Layer 7 of a small transformer language model trained on English Wikipedia (17 layers, counted from 0, width 128).
In attention head 7, each number of a token's query is one row of weights dot the token's vector x. The head spreads its attention over the tokens so far by the softmax of query dot key.

Query weights of the head. A number n stands for (n - 500) times 0.00054.
q0: 397 481 472 563 425 553 418 448 443 529 511 520 591 460 446 652 386 468 564 408 400 570 413 481 500 335 489 506 362 615 659 673 479 595 500 491 547 390 507 514 413 404 494 510 432 485 485 576 451 653 523 480 462 457 464 553 535 452 520 460 502 477 550 508 570 418 534 449 491 534 395 391 568 530 432 459 472 556 627 428 547 569 552 420 506 471 443 516 430 621 419 502 405 616 530 641 513 478 453 593 523 494 498 621 480 436 427 492 453 447 589 434 540 484 519 595 584 611 640 529 474 489 533 560 498 548 405 615
q1: 472 528 524 409 632 521 679 522 586 484 550 553 559 505 560 291 376 418 616 516 514 462 614 464 484 399 414 492 492 522 419 452 589 429 457 260 493 435 694 543 547 595 583 548 391 513 497 413 518 475 424 483 434 694 473 527 366 475 306 544 579 392 426 355 546 251 534 400 481 483 326 557 557 387 537 495 341 587 540 427 541 503 547 575 429 372 539 350 569 512 663 567 515 395 486 503 452 554 453 454 561 437 530 463 431 542 457 495 518 546 554 428 394 451 395 568 441 573 340 484 417 453 665 416 594 429 553 374
q2: 477 484 477 509 416 544 362 607 566 457 489 355 492 397 483 630 654 455 411 375 533 419 569 548 734 484 466 250 465 570 596 435 404 571 317 429 396 519 514 513 586 459 569 470 432 754 553 462 581 505 492 479 447 423 680 511 609 685 517 409 732 489 533 518 564 365 461 497 460 605 556 357 545 431 463 700 557 464 669 516 664 461 500 522 536 560 439 593 532 466 412 473 506 556 385 541 699 479 503 468 530 391 503 642 289 351 463 572 398 422 453 478 494 595 420 717 636 479 427 407 464 489 460 483 450 435 500 491
q3: 515 421 426 589 471 489 451 513 640 514 431 569 465 546 361 559 516 569 458 514 510 476 589 538 436 490 426 407 607 469 638 591 525 470 596 532 451 476 583 631 543 412 540 453 587 600 484 675 459 489 479 546 469 329 451 414 308 326 281 393 549 589 548 472 516 511 451 528 408 633 574 229 554 462 378 560 431 359 612 419 600 412 563 524 606 667 634 690 508 580 550 659 562 484 576 426 618 367 579 419 400 380 616 395 389 415 520 645 482 645 519 422 524 456 484 387 478 573 456 554 551 370 594 467 348 429 626 491
q4: 575 526 556 581 459 615 690 377 415 374 438 535 626 555 479 398 451 572 562 442 466 687 505 489 411 433 612 447 417 651 423 468 519 589 541 525 381 353 665 559 518 647 345 492 487 373 439 577 521 423 467 478 419 599 518 533 660 492 470 703 489 515 461 430 545 580 572 517 511 403 534 558 524 335 495 254 370 601 480 426 492 492 433 529 364 580 605 461 538 335 401 472 555 394 537 531 451 538 524 530 472 668 465 463 505 601 527 484 490 487 503 555 351 382 508 533 519 626 468 414 569 555 527 511 577 510 206 642
q5: 491 494 444 497 494 536 424 552 530 605 497 487 409 503 684 747 652 546 510 451 512 468 523 510 720 411 447 161 401 524 517 606 454 616 354 632 463 545 373 658 454 397 636 579 548 596 542 462 507 519 570 583 675 412 565 425 373 589 590 381 431 472 197 549 198 685 281 354 503 482 638 558 783 497 604 517 463 532 437 487 471 394 246 445 507 462 396 613 507 445 365 407 671 475 557 583 392 457 595 361 475 464 463 343 400 500 706 455 569 380 416 403 345 475 442 557 733 486 517 316 536 445 563 457 516 471 579 338
q6: 656 663 443 591 515 741 545 347 461 565 442 526 522 611 618 409 307 449 543 576 509 687 604 408 542 479 640 751 325 418 277 449 624 481 493 373 545 494 552 409 393 626 381 485 562 312 632 434 683 503 577 293 404 497 584 521 580 466 510 671 692 430 590 414 607 369 522 628 614 336 535 559 280 431 484 356 574 568 451 460 415 453 513 610 367 441 644 411 438 400 568 467 447 654 678 454 467 629 452 562 469 538 476 610 565 529 451 391 512 509 553 390 447 419 453 488 497 589 401 355 487 676 252 426 544 291 426 510
q7: 409 491 464 398 431 417 350 419 517 447 568 424 309 424 733 481 634 614 675 516 476 550 602 571 687 588 516 445 564 493 483 314 740 604 366 476 457 465 572 596 638 251 510 375 569 465 535 493 494 537 572 476 527 716 533 648 293 431 451 335 337 478 475 573 583 552 352 386 543 536 482 386 474 473 539 552 250 440 522 466 420 532 370 471 513 462 612 789 474 422 598 494 405 454 200 519 527 573 451 360 453 503 579 585 553 558 593 369 432 612 385 465 576 552 253 572 470 221 659 416 657 696 638 621 535 512 497 507
q8: 577 708 467 632 400 635 645 448 557 808 366 733 631 674 511 485 336 414 564 529 517 511 456 662 474 358 581 734 323 332 301 713 515 485 454 332 704 387 425 369 474 697 390 629 439 385 485 304 736 546 346 317 322 475 563 338 464 425 605 598 623 347 500 472 580 500 445 511 633 389 497 569 460 434 447 366 635 641 369 582 419 518 485 485 289 460 467 373 515 609 565 479 653 528 696 378 401 538 622 687 618 463 503 392 500 448 454 372 486 401 536 537 515 514 634 429 565 747 161 462 507 526 230 254 611 461 318 294
q9: 530 481 550 773 390 576 577 553 678 356 453 653 401 576 651 401 584 409 606 530 527 539 609 470 439 506 480 450 337 707 383 443 554 574 424 412 582 609 436 516 421 392 540 497 390 367 570 330 563 255 646 359 430 452 522 666 526 649 524 497 453 510 432 372 493 510 457 600 521 340 555 413 470 528 408 369 476 650 593 468 513 661 299 740 383 490 701 302 596 630 542 465 733 344 673 639 576 462 664 397 393 550 462 566 585 664 596 401 439 391 543 616 477 516 484 513 393 803 433 275 543 666 439 463 457 426 221 437
q10: 482 675 423 858 383 536 565 605 702 562 289 590 500 519 456 365 235 403 484 484 574 535 620 709 488 466 573 916 253 521 329 569 395 561 342 343 706 436 520 342 572 458 568 430 453 320 448 370 668 298 383 267 197 485 508 377 543 371 484 480 622 322 680 447 492 306 452 662 372 402 672 625 384 409 393 289 561 618 442 612 580 619 508 405 214 469 476 399 813 615 527 492 476 558 539 488 500 401 528 521 344 637 435 644 615 395 450 298 581 281 659 623 540 538 346 395 442 782 362 504 620 628 320 297 460 473 338 386
q11: 701 550 533 546 597 491 582 362 484 540 604 448 590 531 564 422 520 567 331 377 453 593 557 313 358 605 455 646 497 375 437 537 491 476 559 366 443 395 454 689 506 528 689 559 547 503 398 601 401 640 720 405 525 460 472 569 673 497 469 598 558 605 609 667 596 263 618 622 596 506 478 588 467 343 442 506 580 465 454 485 569 423 694 542 630 400 700 295 454 500 503 506 375 437 614 494 509 409 306 459 421 645 397 645 417 315 435 649 660 497 658 581 473 546 553 456 553 523 482 604 515 551 626 534 446 485 591 338
q12: 399 482 199 508 461 588 504 661 584 447 623 274 445 277 686 376 557 608 296 426 520 504 581 467 673 427 311 541 573 293 569 466 511 459 347 308 591 558 496 425 441 569 771 536 375 568 493 281 382 539 550 488 651 429 813 592 518 407 617 671 425 418 612 705 390 444 618 312 576 549 571 611 584 288 715 638 658 576 394 568 548 638 489 544 707 337 642 354 428 298 623 462 347 437 484 428 614 514 467 546 557 681 577 663 624 392 546 438 482 442 653 372 536 608 373 504 695 767 452 462 404 640 526 638 408 436 686 368
q13: 557 500 681 744 411 594 504 323 304 644 385 586 308 175 412 613 546 467 560 540 406 599 562 178 429 586 632 452 431 747 576 325 460 519 428 399 437 315 276 482 263 592 645 404 486 586 544 595 434 454 568 608 588 507 555 447 592 500 578 550 470 348 471 507 373 758 291 428 624 565 460 477 722 317 567 467 552 539 475 670 347 651 419 384 603 622 359 309 275 510 357 472 832 699 619 568 421 590 552 564 397 467 427 510 496 507 534 500 426 485 547 540 637 479 439 564 451 662 249 416 547 504 433 578 515 553 230 620
q14: 439 234 389 609 607 535 435 573 569 430 374 576 616 480 325 437 572 525 386 500 360 562 863 571 391 731 425 596 433 319 334 637 514 468 482 579 608 423 652 692 412 400 567 403 731 507 429 444 379 524 562 361 541 609 450 343 441 396 612 409 496 394 770 470 606 407 603 555 420 557 461 470 359 413 388 493 406 500 555 514 422 374 525 331 390 486 423 378 740 507 455 517 514 422 415 414 210 564 521 607 438 529 483 490 369 607 460 346 442 437 405 652 514 675 552 603 408 600 324 781 305 649 424 177 486 514 278 620
q15: 635 461 638 589 546 586 358 440 444 489 504 632 454 558 598 532 580 329 510 425 556 660 493 446 434 554 232 696 541 362 664 383 652 766 657 378 737 314 460 528 633 681 343 542 349 440 335 590 522 493 532 477 296 534 514 448 689 318 489 479 496 486 648 690 271 318 680 507 600 703 480 335 303 384 574 482 614 669 483 538 217 496 409 464 565 486 364 639 400 503 701 555 422 445 235 388 668 555 569 530 608 377 462 660 511 529 474 671 469 364 372 500 475 606 365 437 776 519 671 470 417 536 463 365 543 517 424 671
q16: 528 622 507 390 409 300 367 484 525 547 623 652 565 372 563 417 510 651 507 663 513 631 207 507 571 484 385 392 547 540 579 623 434 394 972 437 338 614 649 493 642 395 545 453 598 405 562 569 503 513 568 669 693 580 451 393 578 686 504 575 381 446 412 438 280 507 406 496 335 565 475 612 279 582 440 388 514 446 470 463 500 301 483 349 486 435 493 558 486 345 554 460 644 563 571 568 561 349 696 518 605 591 579 369 546 773 625 438 423 534 551 759 356 326 469 436 486 579 605 467 535 465 620 655 413 652 588 244
q17: 423 534 422 608 459 657 632 546 533 500 464 435 490 680 525 465 503 457 415 630 403 623 465 465 414 410 326 578 467 610 511 264 649 611 225 653 597 640 622 483 321 489 486 469 380 307 430 382 521 524 579 619 296 685 313 628 363 576 496 507 568 524 180 410 378 532 458 419 431 351 397 496 591 537 662 536 532 396 598 408 356 639 670 531 224 604 392 482 486 503 469 704 493 534 622 877 526 447 571 617 377 525 413 423 547 514 631 615 578 584 531 598 277 426 601 620 609 718 614 379 342 546 550 646 267 411 454 444
q18: 477 542 685 548 580 568 282 517 526 604 464 599 457 565 373 482 416 609 528 346 345 382 511 403 537 632 594 399 519 306 280 332 605 434 507 366 548 414 276 275 615 244 493 472 490 310 539 226 489 333 563 318 700 528 534 531 538 560 430 702 489 524 665 500 618 544 489 668 752 395 418 395 618 616 404 442 507 775 590 420 629 663 478 617 464 560 461 395 740 380 493 514 340 514 379 528 671 534 326 522 612 626 497 415 585 565 641 528 410 603 582 811 521 275 511 469 448 484 413 279 561 489 313 493 662 503 402 261
q19: 641 470 621 652 590 742 497 609 518 735 559 349 452 598 424 503 460 538 497 507 528 510 599 614 518 500 497 559 421 418 600 409 538 545 486 314 487 456 391 470 401 565 524 487 319 466 534 313 331 377 594 493 359 322 484 454 734 393 395 490 535 357 712 678 698 431 555 554 489 319 544 590 548 529 690 507 391 507 470 533 736 456 549 429 400 429 326 489 588 376 571 751 446 539 422 487 500 480 410 707 543 445 379 315 500 375 362 286 550 227 551 565 663 445 686 543 525 589 444 704 277 503 447 253 624 390 298 366
q20: 595 446 454 470 395 448 398 539 513 308 510 364 684 494 546 594 573 474 465 799 270 349 549 542 503 343 677 621 452 503 622 447 421 259 568 718 537 526 689 657 529 507 400 538 282 649 364 721 383 421 497 644 514 341 500 541 449 367 477 606 434 371 592 540 519 470 366 449 601 457 366 639 617 509 424 368 520 379 356 421 513 510 359 410 369 430 468 452 390 307 647 583 474 338 525 557 480 478 457 402 506 559 481 408 340 451 419 690 553 526 687 490 313 358 481 554 453 496 510 490 455 399 294 536 474 342 635 589
q21: 654 454 433 496 482 587 411 380 364 416 708 399 780 410 556 500 564 556 279 463 406 592 467 375 309 521 485 463 550 435 435 340 485 779 565 321 384 613 384 479 335 746 471 322 539 425 471 508 489 600 479 640 461 338 528 532 289 679 526 522 296 390 371 355 511 344 699 699 538 355 271 469 387 535 406 548 309 482 461 369 485 486 593 518 515 586 919 358 485 555 345 381 402 395 592 732 291 469 496 568 657 367 483 510 485 367 523 398 589 511 529 777 464 392 413 486 542 528 377 354 460 324 650 656 364 568 366 527
q22: 477 395 551 622 346 632 544 517 481 474 485 489 421 548 761 257 517 347 661 475 444 514 718 594 360 588 511 598 402 717 522 383 917 449 373 565 315 639 717 580 281 628 561 556 433 475 543 639 568 542 717 511 625 400 745 497 454 567 515 397 617 375 574 429 489 595 338 493 493 517 480 504 615 704 541 580 423 507 465 430 486 738 395 532 630 426 550 444 637 253 415 367 543 672 344 409 627 667 482 321 644 583 671 697 430 496 481 635 389 446 511 310 432 425 592 507 507 601 602 662 313 453 438 339 569 542 358 420
q23: 589 616 434 478 387 457 533 571 571 698 625 504 346 462 329 450 507 665 454 619 480 731 478 544 470 298 591 496 659 398 504 368 329 496 346 711 617 507 751 490 222 477 518 570 549 500 630 458 569 746 496 324 393 327 452 361 391 405 522 618 225 433 606 346 644 635 384 417 451 360 490 617 569 438 419 551 286 258 601 672 471 614 788 525 496 415 590 500 560 389 383 424 575 656 331 141 451 634 598 624 440 595 538 462 426 522 803 446 647 367 425 403 378 534 361 472 549 535 617 591 392 475 500 533 449 458 482 454
q24: 397 558 455 280 401 414 439 482 322 387 648 573 388 543 318 590 467 584 343 425 510 467 560 459 377 305 247 371 676 598 582 565 670 580 683 333 289 612 542 391 242 559 470 591 361 471 478 441 609 627 518 667 567 500 628 583 548 485 343 641 492 467 559 698 373 420 425 570 225 790 493 433 485 440 408 568 653 360 615 456 429 581 568 281 466 482 515 504 350 120 555 439 519 680 549 767 784 415 300 523 489 474 429 574 343 315 535 467 511 686 351 601 374 585 604 424 527 683 435 406 350 216 492 451 541 445 515 512
q25: 618 503 596 363 544 719 465 333 543 685 731 246 521 507 528 636 377 532 367 472 635 531 793 482 597 490 571 677 592 394 478 511 443 425 587 437 630 709 461 422 545 610 336 432 565 449 713 159 507 541 565 578 400 433 361 608 538 541 683 538 369 330 455 305 298 397 384 391 460 437 484 456 657 328 407 684 668 548 520 497 437 497 221 375 373 658 507 610 623 471 524 517 406 393 401 565 573 573 606 478 398 384 410 616 658 383 435 378 327 455 420 524 361 427 421 541 387 435 603 544 391 353 657 536 475 282 564 507
q26: 549 619 697 585 482 382 584 517 694 620 474 541 629 394 445 536 542 471 546 442 447 598 439 554 456 316 282 547 598 616 530 372 409 452 230 627 559 615 412 796 540 606 665 296 465 465 511 753 612 539 655 576 800 379 558 399 257 637 666 568 533 580 384 408 500 562 446 519 575 588 325 334 464 442 500 547 633 468 337 696 212 511 493 711 449 521 701 417 496 420 681 541 350 590 743 370 507 545 522 373 293 682 418 306 600 453 504 479 455 543 336 550 386 353 728 374 631 477 493 410 565 511 415 617 362 465 537 553
q27: 549 479 391 641 581 457 551 669 340 343 581 666 500 695 620 421 479 412 647 500 576 857 435 453 592 459 664 595 591 286 586 680 398 592 444 569 428 353 688 155 540 678 514 416 567 451 608 787 634 384 581 385 713 414 483 413 542 549 371 635 741 465 500 466 500 540 558 624 474 483 493 413 572 667 419 365 290 649 479 517 342 404 347 493 409 493 543 409 671 430 415 630 518 514 484 525 575 353 682 350 377 344 404 411 652 456 463 625 699 392 464 263 532 411 443 311 526 296 456 421 374 586 330 606 381 563 434 500
q28: 631 549 326 467 682 536 416 396 344 548 445 713 422 497 627 761 542 744 343 367 543 437 386 594 379 537 442 453 455 590 720 515 648 485 328 378 449 404 555 351 382 451 446 566 570 370 561 594 446 374 381 378 579 538 493 434 647 454 496 801 496 528 402 486 468 333 367 571 645 483 457 489 314 534 779 427 353 433 517 326 267 514 283 646 532 317 632 583 544 487 306 387 280 720 621 664 277 415 384 455 262 334 595 483 449 681 463 365 479 596 479 579 400 469 486 517 586 305 460 298 496 364 405 529 424 542 438 390
q29: 562 624 512 426 589 370 601 474 389 393 500 427 634 398 612 338 376 762 589 548 548 523 437 604 602 368 380 400 504 446 479 281 492 480 612 415 261 243 569 350 595 634 346 473 349 601 353 342 476 423 341 580 521 698 391 733 302 531 231 508 391 704 570 466 694 645 476 173 623 485 628 550 349 654 614 717 289 371 458 512 222 472 721 299 644 645 611 617 271 463 723 466 457 374 630 434 739 602 291 475 415 584 610 470 382 572 442 642 646 397 465 385 535 829 665 469 640 409 419 587 381 294 569 439 616 407 540 475
q30: 512 503 305 524 545 419 483 518 662 761 453 493 510 550 460 425 589 540 427 520 437 513 507 579 574 497 503 573 586 582 480 517 533 646 343 691 634 328 416 535 696 218 399 567 490 439 366 445 448 541 644 361 479 396 472 497 554 647 510 655 580 360 359 531 832 745 385 493 338 602 374 555 415 500 426 517 751 561 509 503 471 613 589 419 800 506 422 394 500 613 378 276 500 522 429 561 391 568 583 643 500 418 435 463 346 606 412 477 671 669 578 353 549 531 416 440 639 514 314 397 529 412 440 414 677 554 503 670
q31: 412 527 444 592 503 603 637 351 343 507 423 656 600 349 455 534 520 539 389 683 764 386 627 805 578 386 434 531 558 421 450 599 406 637 414 555 639 428 394 457 766 384 362 544 308 720 410 399 590 329 443 324 697 447 624 533 416 594 695 555 661 527 564 559 521 311 555 460 507 432 573 467 552 605 489 623 443 585 394 584 597 469 517 723 479 466 414 634 514 445 463 434 630 507 342 534 432 464 503 550 550 698 815 559 624 598 529 435 580 318 500 631 438 493 561 466 579 245 521 381 248 462 557 535 490 426 766 573

Each question shows a short text with each token's key, already scaled and adjusted for position as the last token sees it. A number n stands for (n - 500) times 0.0022.

Then comes the last token's vector x. A number n stands for (n - 500) times 0.013.

0 " 19": 452 577 509 479 552 498 505 432 595 356 829 258 630 708 489 450 557 380 625 538 600 576 565 308 477 435 633 542 411 582 404 406
1 "67": 500 446 542 532 580 362 515 302 636 461 667 261 649 472 409 459 458 480 622 492 477 500 437 494 460 409 577 562 593 599 420 235
2 ",": 455 461 467 456 543 498 463 391 642 322 833 255 603 692 532 428 494 408 668 534 625 579 598 295 527 488 576 501 430 525 424 388
3 " ": 508 469 485 521 563 410 479 337 700 385 725 305 700 501 464 512 419 460 513 610 595 630 511 440 585 552 540 498 499 452 419 473
4 "us": 446 519 538 468 592 216 533 189 785 351 624 94 846 468 470 534 578 467 487 667 577 554 432 347 351 411 580 382 419 360 458 462
x: 410 408 517 497 545 590 350 707 501 509 583 509 662 524 401 571 213 509 499 704 496 498 703 339 357 642 525 530 475 564 570 331 498 255 257 426 445 523 492 606 627 531 674 545 359 511 654 508 418 547 481 454 454 494 735 602 522 508 606 307 621 429 629 515 396 566 608 471 724 241 495 429 515 304 489 483 650 619 507 734 623 555 358 419 479 314 359 536 565 529 587 580 407 325 537 523 427 608 549 579 462 585 327 525 498 503 509 404 620 335 604 469 662 496 534 354 291 500 418 679 412 338 419 227 449 545 353 671
To which token does the last token give the most attention? 4 "us"

0 "an": 495 576 509 441 555 524 506 422 578 373 794 301 569 732 489 436 536 341 599 483 627 664 625 322 573 440 591 467 322 585 384 377
1 "y": 511 503 592 488 518 430 576 369 630 421 736 275 634 686 474 421 522 409 614 568 591 645 630 367 561 342 614 422 495 546 369 410
2 "a": 520 511 580 427 465 450 586 344 604 431 720 164 733 681 451 474 581 421 461 452 488 621 620 347 560 450 609 394 465 508 410 296
3 ")": 514 410 547 483 506 516 469 413 637 314 828 241 588 718 562 445 497 331 592 569 569 579 640 293 585 467 551 475 334 564 410 391
4 " ": 513 525 534 567 548 389 510 342 659 396 785 159 631 526 531 528 468 415 448 613 487 524 634 396 643 515 448 520 433 487 385 512
x: 622 441 639 711 512 751 516 753 534 605 463 516 445 494 357 632 367 367 507 551 518 350 609 493 516 599 654 583 373 468 591 518 350 366 467 497 531 354 440 640 454 391 465 572 490 589 531 414 468 632 582 516 611 341 661 311 500 336 530 507 473 477 664 553 460 546 489 535 491 336 584 697 469 524 386 389 401 579 528 447 604 517 363 307 277 706 342 539 638 485 552 329 554 484 485 412 485 722 468 314 519 362 441 514 490 475 394 492 325 355 607 454 626 603 642 479 401 531 238 824 508 656 446 307 502 418 418 737
Which token does the last token look at most, and with what share of its attention? 3 ")", with about 70%

0 "x": 468 568 491 427 538 523 533 448 581 362 802 333 590 744 469 395 554 374 598 500 637 625 631 323 526 453 658 503 344 546 446 406
1 "emb": 467 447 502 512 484 480 501 378 638 410 721 215 657 644 472 447 592 385 481 536 506 582 697 402 619 407 504 570 433 495 396 330
2 "our": 566 518 436 435 590 442 577 361 598 448 644 183 678 392 435 482 678 489 541 417 473 633 538 398 527 275 574 593 470 381 512 445
3 "g": 574 459 568 580 560 464 522 219 662 375 681 137 697 381 464 541 555 477 545 392 534 504 515 430 634 338 564 550 638 495 444 384
4 "ish": 546 520 563 607 579 543 696 448 522 455 688 425 616 469 363 461 577 551 520 580 532 521 659 408 520 344 538 475 533 372 529 505
x: 497 377 537 749 459 680 599 579 405 449 311 451 429 308 359 557 515 521 668 497 599 380 577 442 542 426 569 648 469 526 601 434 546 398 556 293 684 620 349 583 554 507 265 433 439 547 359 518 376 444 594 450 619 508 410 464 402 391 424 287 475 296 475 469 454 577 252 648 510 570 567 618 528 423 439 530 643 534 413 731 564 543 427 416 532 759 327 286 553 313 564 578 530 589 503 455 451 488 272 671 529 577 517 485 509 239 511 625 476 620 565 545 634 521 556 664 564 541 204 724 448 558 361 420 637 381 651 788
To which token does the last token give the most attention? 0 "x"

0 "%": 507 563 547 489 535 519 499 372 642 318 830 186 570 667 524 422 553 346 569 555 605 575 642 314 502 427 563 526 357 566 391 446
1 " (": 577 543 409 573 520 431 537 297 684 420 819 125 578 542 544 477 536 450 542 470 516 527 598 351 422 438 647 399 503 455 480 523
2 "e": 580 497 477 490 570 352 587 311 682 478 787 111 685 493 460 397 671 488 547 515 476 548 435 325 388 503 603 465 563 347 485 387
3 "ar": 512 605 471 431 645 295 466 369 685 389 832 136 697 464 454 378 660 598 441 509 592 677 578 395 398 316 504 471 533 386 478 506
4 "ly": 396 572 406 499 572 334 435 400 774 374 807 206 782 472 533 569 518 703 630 610 610 379 465 440 374 432 519 349 565 429 615 567
x: 513 306 422 565 544 543 595 417 490 422 382 585 497 495 265 429 459 557 698 506 592 546 555 545 618 718 640 593 135 454 485 506 342 444 485 296 499 584 413 409 702 472 731 453 653 453 571 649 689 317 491 604 389 778 473 535 380 371 551 425 510 477 536 443 545 506 636 568 497 346 534 617 550 584 481 484 744 536 486 526 499 518 390 424 451 368 503 389 588 617 574 703 411 383 464 477 403 595 616 532 273 732 449 576 584 435 352 634 587 345 630 301 545 468 532 357 428 479 327 640 355 491 377 276 422 552 627 485
To which token does the last token give the most attention? 4 "ly"

0 "а": 552 587 511 542 638 444 539 405 473 488 575 412 574 655 349 369 516 442 590 462 534 675 599 388 505 329 633 482 489 575 391 275
1 ")": 414 534 513 478 523 528 457 409 621 343 814 262 581 746 552 407 520 343 618 565 605 598 629 288 545 470 572 487 338 569 419 423
2 " ": 501 490 556 553 546 403 493 337 658 421 783 172 631 535 506 499 472 412 465 606 509 555 663 375 619 524 477 523 438 488 375 525
3 "-": 535 557 498 451 524 444 514 448 612 382 728 176 651 519 523 446 548 383 476 543 575 543 534 403 527 526 543 450 515 473 411 391
4 " S": 430 510 638 507 521 431 505 382 767 527 685 166 570 553 493 350 500 430 457 496 529 644 487 468 501 449 502 431 619 440 492 502
x: 483 353 525 592 570 767 303 674 388 473 511 506 468 404 485 362 410 379 445 599 462 488 621 452 633 603 720 601 375 604 469 346 530 419 340 596 633 291 319 540 537 527 573 454 497 553 434 601 511 672 419 442 534 481 596 315 454 207 412 388 563 653 625 417 460 671 669 635 579 394 495 331 531 324 505 451 494 711 618 526 612 606 471 319 412 490 429 596 603 608 518 347 560 392 651 680 404 695 585 450 519 543 500 522 397 355 407 487 491 171 677 378 520 566 644 454 407 546 365 712 432 555 405 425 557 424 462 503
To which token does the last token give the most attention? 1 ")"

0 "w": 527 535 457 501 516 481 488 381 622 369 817 263 608 732 488 392 578 353 643 545 598 601 602 290 508 445 636 516 335 517 405 432
1 "ed": 492 507 479 501 512 386 550 328 667 391 796 246 729 755 483 435 608 400 636 584 547 601 575 340 487 468 552 485 341 505 433 448
2 "ish": 553 484 601 460 640 332 652 339 637 416 749 355 659 528 288 498 595 528 664 575 596 566 683 427 527 412 509 478 557 404 440 399
3 ";": 524 427 471 458 529 455 505 357 638 331 844 187 622 688 530 411 557 391 545 525 604 589 669 332 561 478 590 528 405 510 430 396
4 " T": 421 545 562 477 553 422 533 435 655 485 797 217 515 520 499 415 582 382 419 361 558 606 494 465 598 474 512 503 542 473 496 394
x: 426 375 535 699 526 711 514 694 527 418 497 420 512 330 405 445 460 335 581 542 421 426 631 445 546 579 631 643 401 704 498 388 500 449 339 674 560 317 231 482 436 459 481 526 523 642 449 605 393 631 505 424 501 413 573 445 456 359 337 345 429 640 607 459 347 508 650 559 535 354 775 453 467 427 589 333 360 604 547 477 530 673 624 379 297 728 318 526 696 570 585 291 576 467 600 466 444 656 608 319 640 457 466 532 439 423 440 481 506 257 711 365 619 556 549 603 430 607 290 683 493 582 433 440 636 469 513 514
To which token does the last token give the most attention? 1 "ed"

0 "-": 474 585 491 469 525 534 447 440 610 365 846 261 594 766 566 394 525 357 639 561 581 609 632 280 501 506 555 483 349 532 409 381
1 " Sp": 498 494 438 459 495 385 500 317 684 515 716 261 539 554 522 220 572 455 558 403 468 684 516 330 498 406 552 455 570 523 480 412
2 "an": 526 530 451 531 501 462 500 363 623 429 681 236 643 431 361 499 616 390 575 651 479 666 534 466 617 463 359 521 463 415 373 399
3 "ish": 561 470 550 457 666 371 600 391 609 348 735 411 674 501 292 487 569 483 554 637 572 614 641 357 619 405 433 414 574 489 411 412
4 " (": 423 464 420 412 533 401 489 267 735 470 791 161 612 539 464 387 466 404 568 474 469 496 536 357 483 524 624 410 484 506 506 556
x: 487 465 673 668 496 713 693 694 537 519 454 468 539 552 377 503 552 258 463 594 534 383 556 453 574 456 636 580 481 502 605 439 387 458 426 353 471 299 559 354 594 349 477 310 542 515 462 476 531 544 641 483 428 663 671 312 364 356 425 706 490 403 592 606 530 553 679 654 472 360 664 562 606 540 413 351 368 641 553 536 629 412 459 267 227 624 529 385 718 584 508 374 618 337 463 603 387 513 559 377 480 451 456 639 470 508 347 459 436 321 819 387 430 474 542 660 494 427 279 720 576 496 382 329 550 563 500 597
Which token does the last token look at most, and with what share of its attention? 0 "-", with about 80%

0 "-": 474 585 491 469 525 534 447 440 610 365 846 261 594 766 566 394 525 357 639 561 581 609 632 280 501 506 555 483 349 532 409 381
1 " Al": 447 537 440 409 518 389 481 385 692 455 729 204 722 612 570 296 614 377 606 467 443 631 489 454 459 452 472 401 537 474 503 371
2 "ban": 494 506 468 478 537 506 447 365 635 305 635 254 733 653 459 400 471 463 473 521 484 645 566 530 456 486 422 493 481 570 466 207
3 "ian": 480 441 509 441 662 418 567 424 576 330 795 372 620 517 403 489 493 462 546 566 536 629 610 417 525 394 451 384 588 461 434 266
4 ";": 581 476 495 393 571 448 564 360 569 347 823 197 594 644 533 387 522 406 530 542 581 608 671 387 557 448 549 479 461 453 458 315
x: 504 364 663 660 484 775 517 726 589 661 374 561 379 448 398 668 413 544 583 578 421 358 368 496 464 429 701 402 317 634 516 518 397 544 462 429 378 426 384 354 596 492 657 398 438 520 461 427 507 567 497 484 431 375 654 330 445 461 412 539 551 330 750 492 520 656 437 567 326 373 646 705 490 425 468 424 504 579 466 625 674 600 651 248 318 683 420 352 668 577 390 353 518 497 574 482 370 465 547 465 462 502 571 497 467 530 382 557 436 390 705 463 549 476 551 540 469 504 278 699 543 554 391 278 725 657 393 587
Which token does the last token look at most, and with what share of its attention? 0 "-", with about 60%

0 "le": 430 562 468 454 525 508 473 455 602 362 845 300 647 764 485 365 573 366 594 523 619 558 645 297 456 442 601 500 350 570 457 451
1 "a": 463 491 522 427 453 479 497 377 567 469 750 252 683 733 446 329 646 455 423 520 530 556 682 491 404 449 579 402 418 437 463 306
2 "gue": 532 485 498 543 537 415 554 417 647 308 896 301 771 537 457 533 564 418 461 485 581 531 695 367 494 342 538 512 396 569 492 364
3 " debut": 567 547 502 597 483 406 484 283 749 253 837 144 687 418 519 383 589 463 551 631 596 381 691 451 502 435 466 538 424 487 475 439
4 " with": 493 554 498 497 485 405 552 273 697 339 760 107 654 574 554 347 642 416 491 473 611 530 514 482 548 499 436 473 324 519 477 557
x: 514 484 670 657 552 774 480 701 531 502 383 607 519 356 272 479 514 527 574 501 308 388 774 474 316 393 677 458 337 542 572 572 697 540 544 438 487 482 400 409 508 636 467 515 325 479 439 398 459 545 432 484 448 432 485 336 575 475 606 327 589 463 644 384 428 478 698 580 483 465 593 628 492 326 439 448 452 555 366 663 517 550 613 301 342 607 371 591 694 545 610 548 696 343 633 564 347 535 451 427 206 513 511 739 411 365 348 423 368 426 476 584 482 603 580 526 472 541 380 755 417 427 366 313 670 585 481 550
To which token does the last token give the most attention? 3 " debut"

0 "per": 455 571 488 471 537 528 488 473 567 370 871 286 618 742 553 450 570 410 627 489 606 583 650 277 482 467 609 507 378 527 448 423
1 "form": 505 462 465 454 557 484 567 408 594 477 711 329 671 636 444 382 521 540 521 413 535 553 667 498 484 471 547 474 417 474 399 307
2 "ance": 478 439 526 485 518 493 499 442 568 362 819 342 616 671 475 419 557 378 587 466 624 527 655 342 519 471 614 533 297 525 454 466
3 " f": 543 478 560 545 547 421 503 435 510 421 794 319 624 486 511 336 520 418 548 447 571 560 601 373 510 498 582 496 413 466 537 511
4 "ee": 512 589 506 504 544 415 560 440 533 480 742 370 726 561 383 459 640 543 371 584 493 410 676 418 456 484 505 527 518 351 458 414
x: 549 450 539 624 308 584 349 317 462 334 400 386 397 625 428 572 323 549 661 812 504 274 658 374 460 274 745 455 406 521 606 610 518 321 375 418 516 551 475 532 477 607 432 447 551 518 557 682 315 591 535 632 631 592 496 338 587 502 522 334 629 535 675 471 451 555 322 498 514 399 472 458 662 474 391 499 647 703 436 421 494 702 587 366 561 654 537 395 690 432 479 479 567 683 477 554 281 392 489 621 631 561 514 673 679 216 440 495 470 491 362 407 551 451 381 558 487 550 319 573 506 600 512 314 385 316 556 664
Which token does the last token look at most, and with what share of its attention? 2 "ance", with about 40%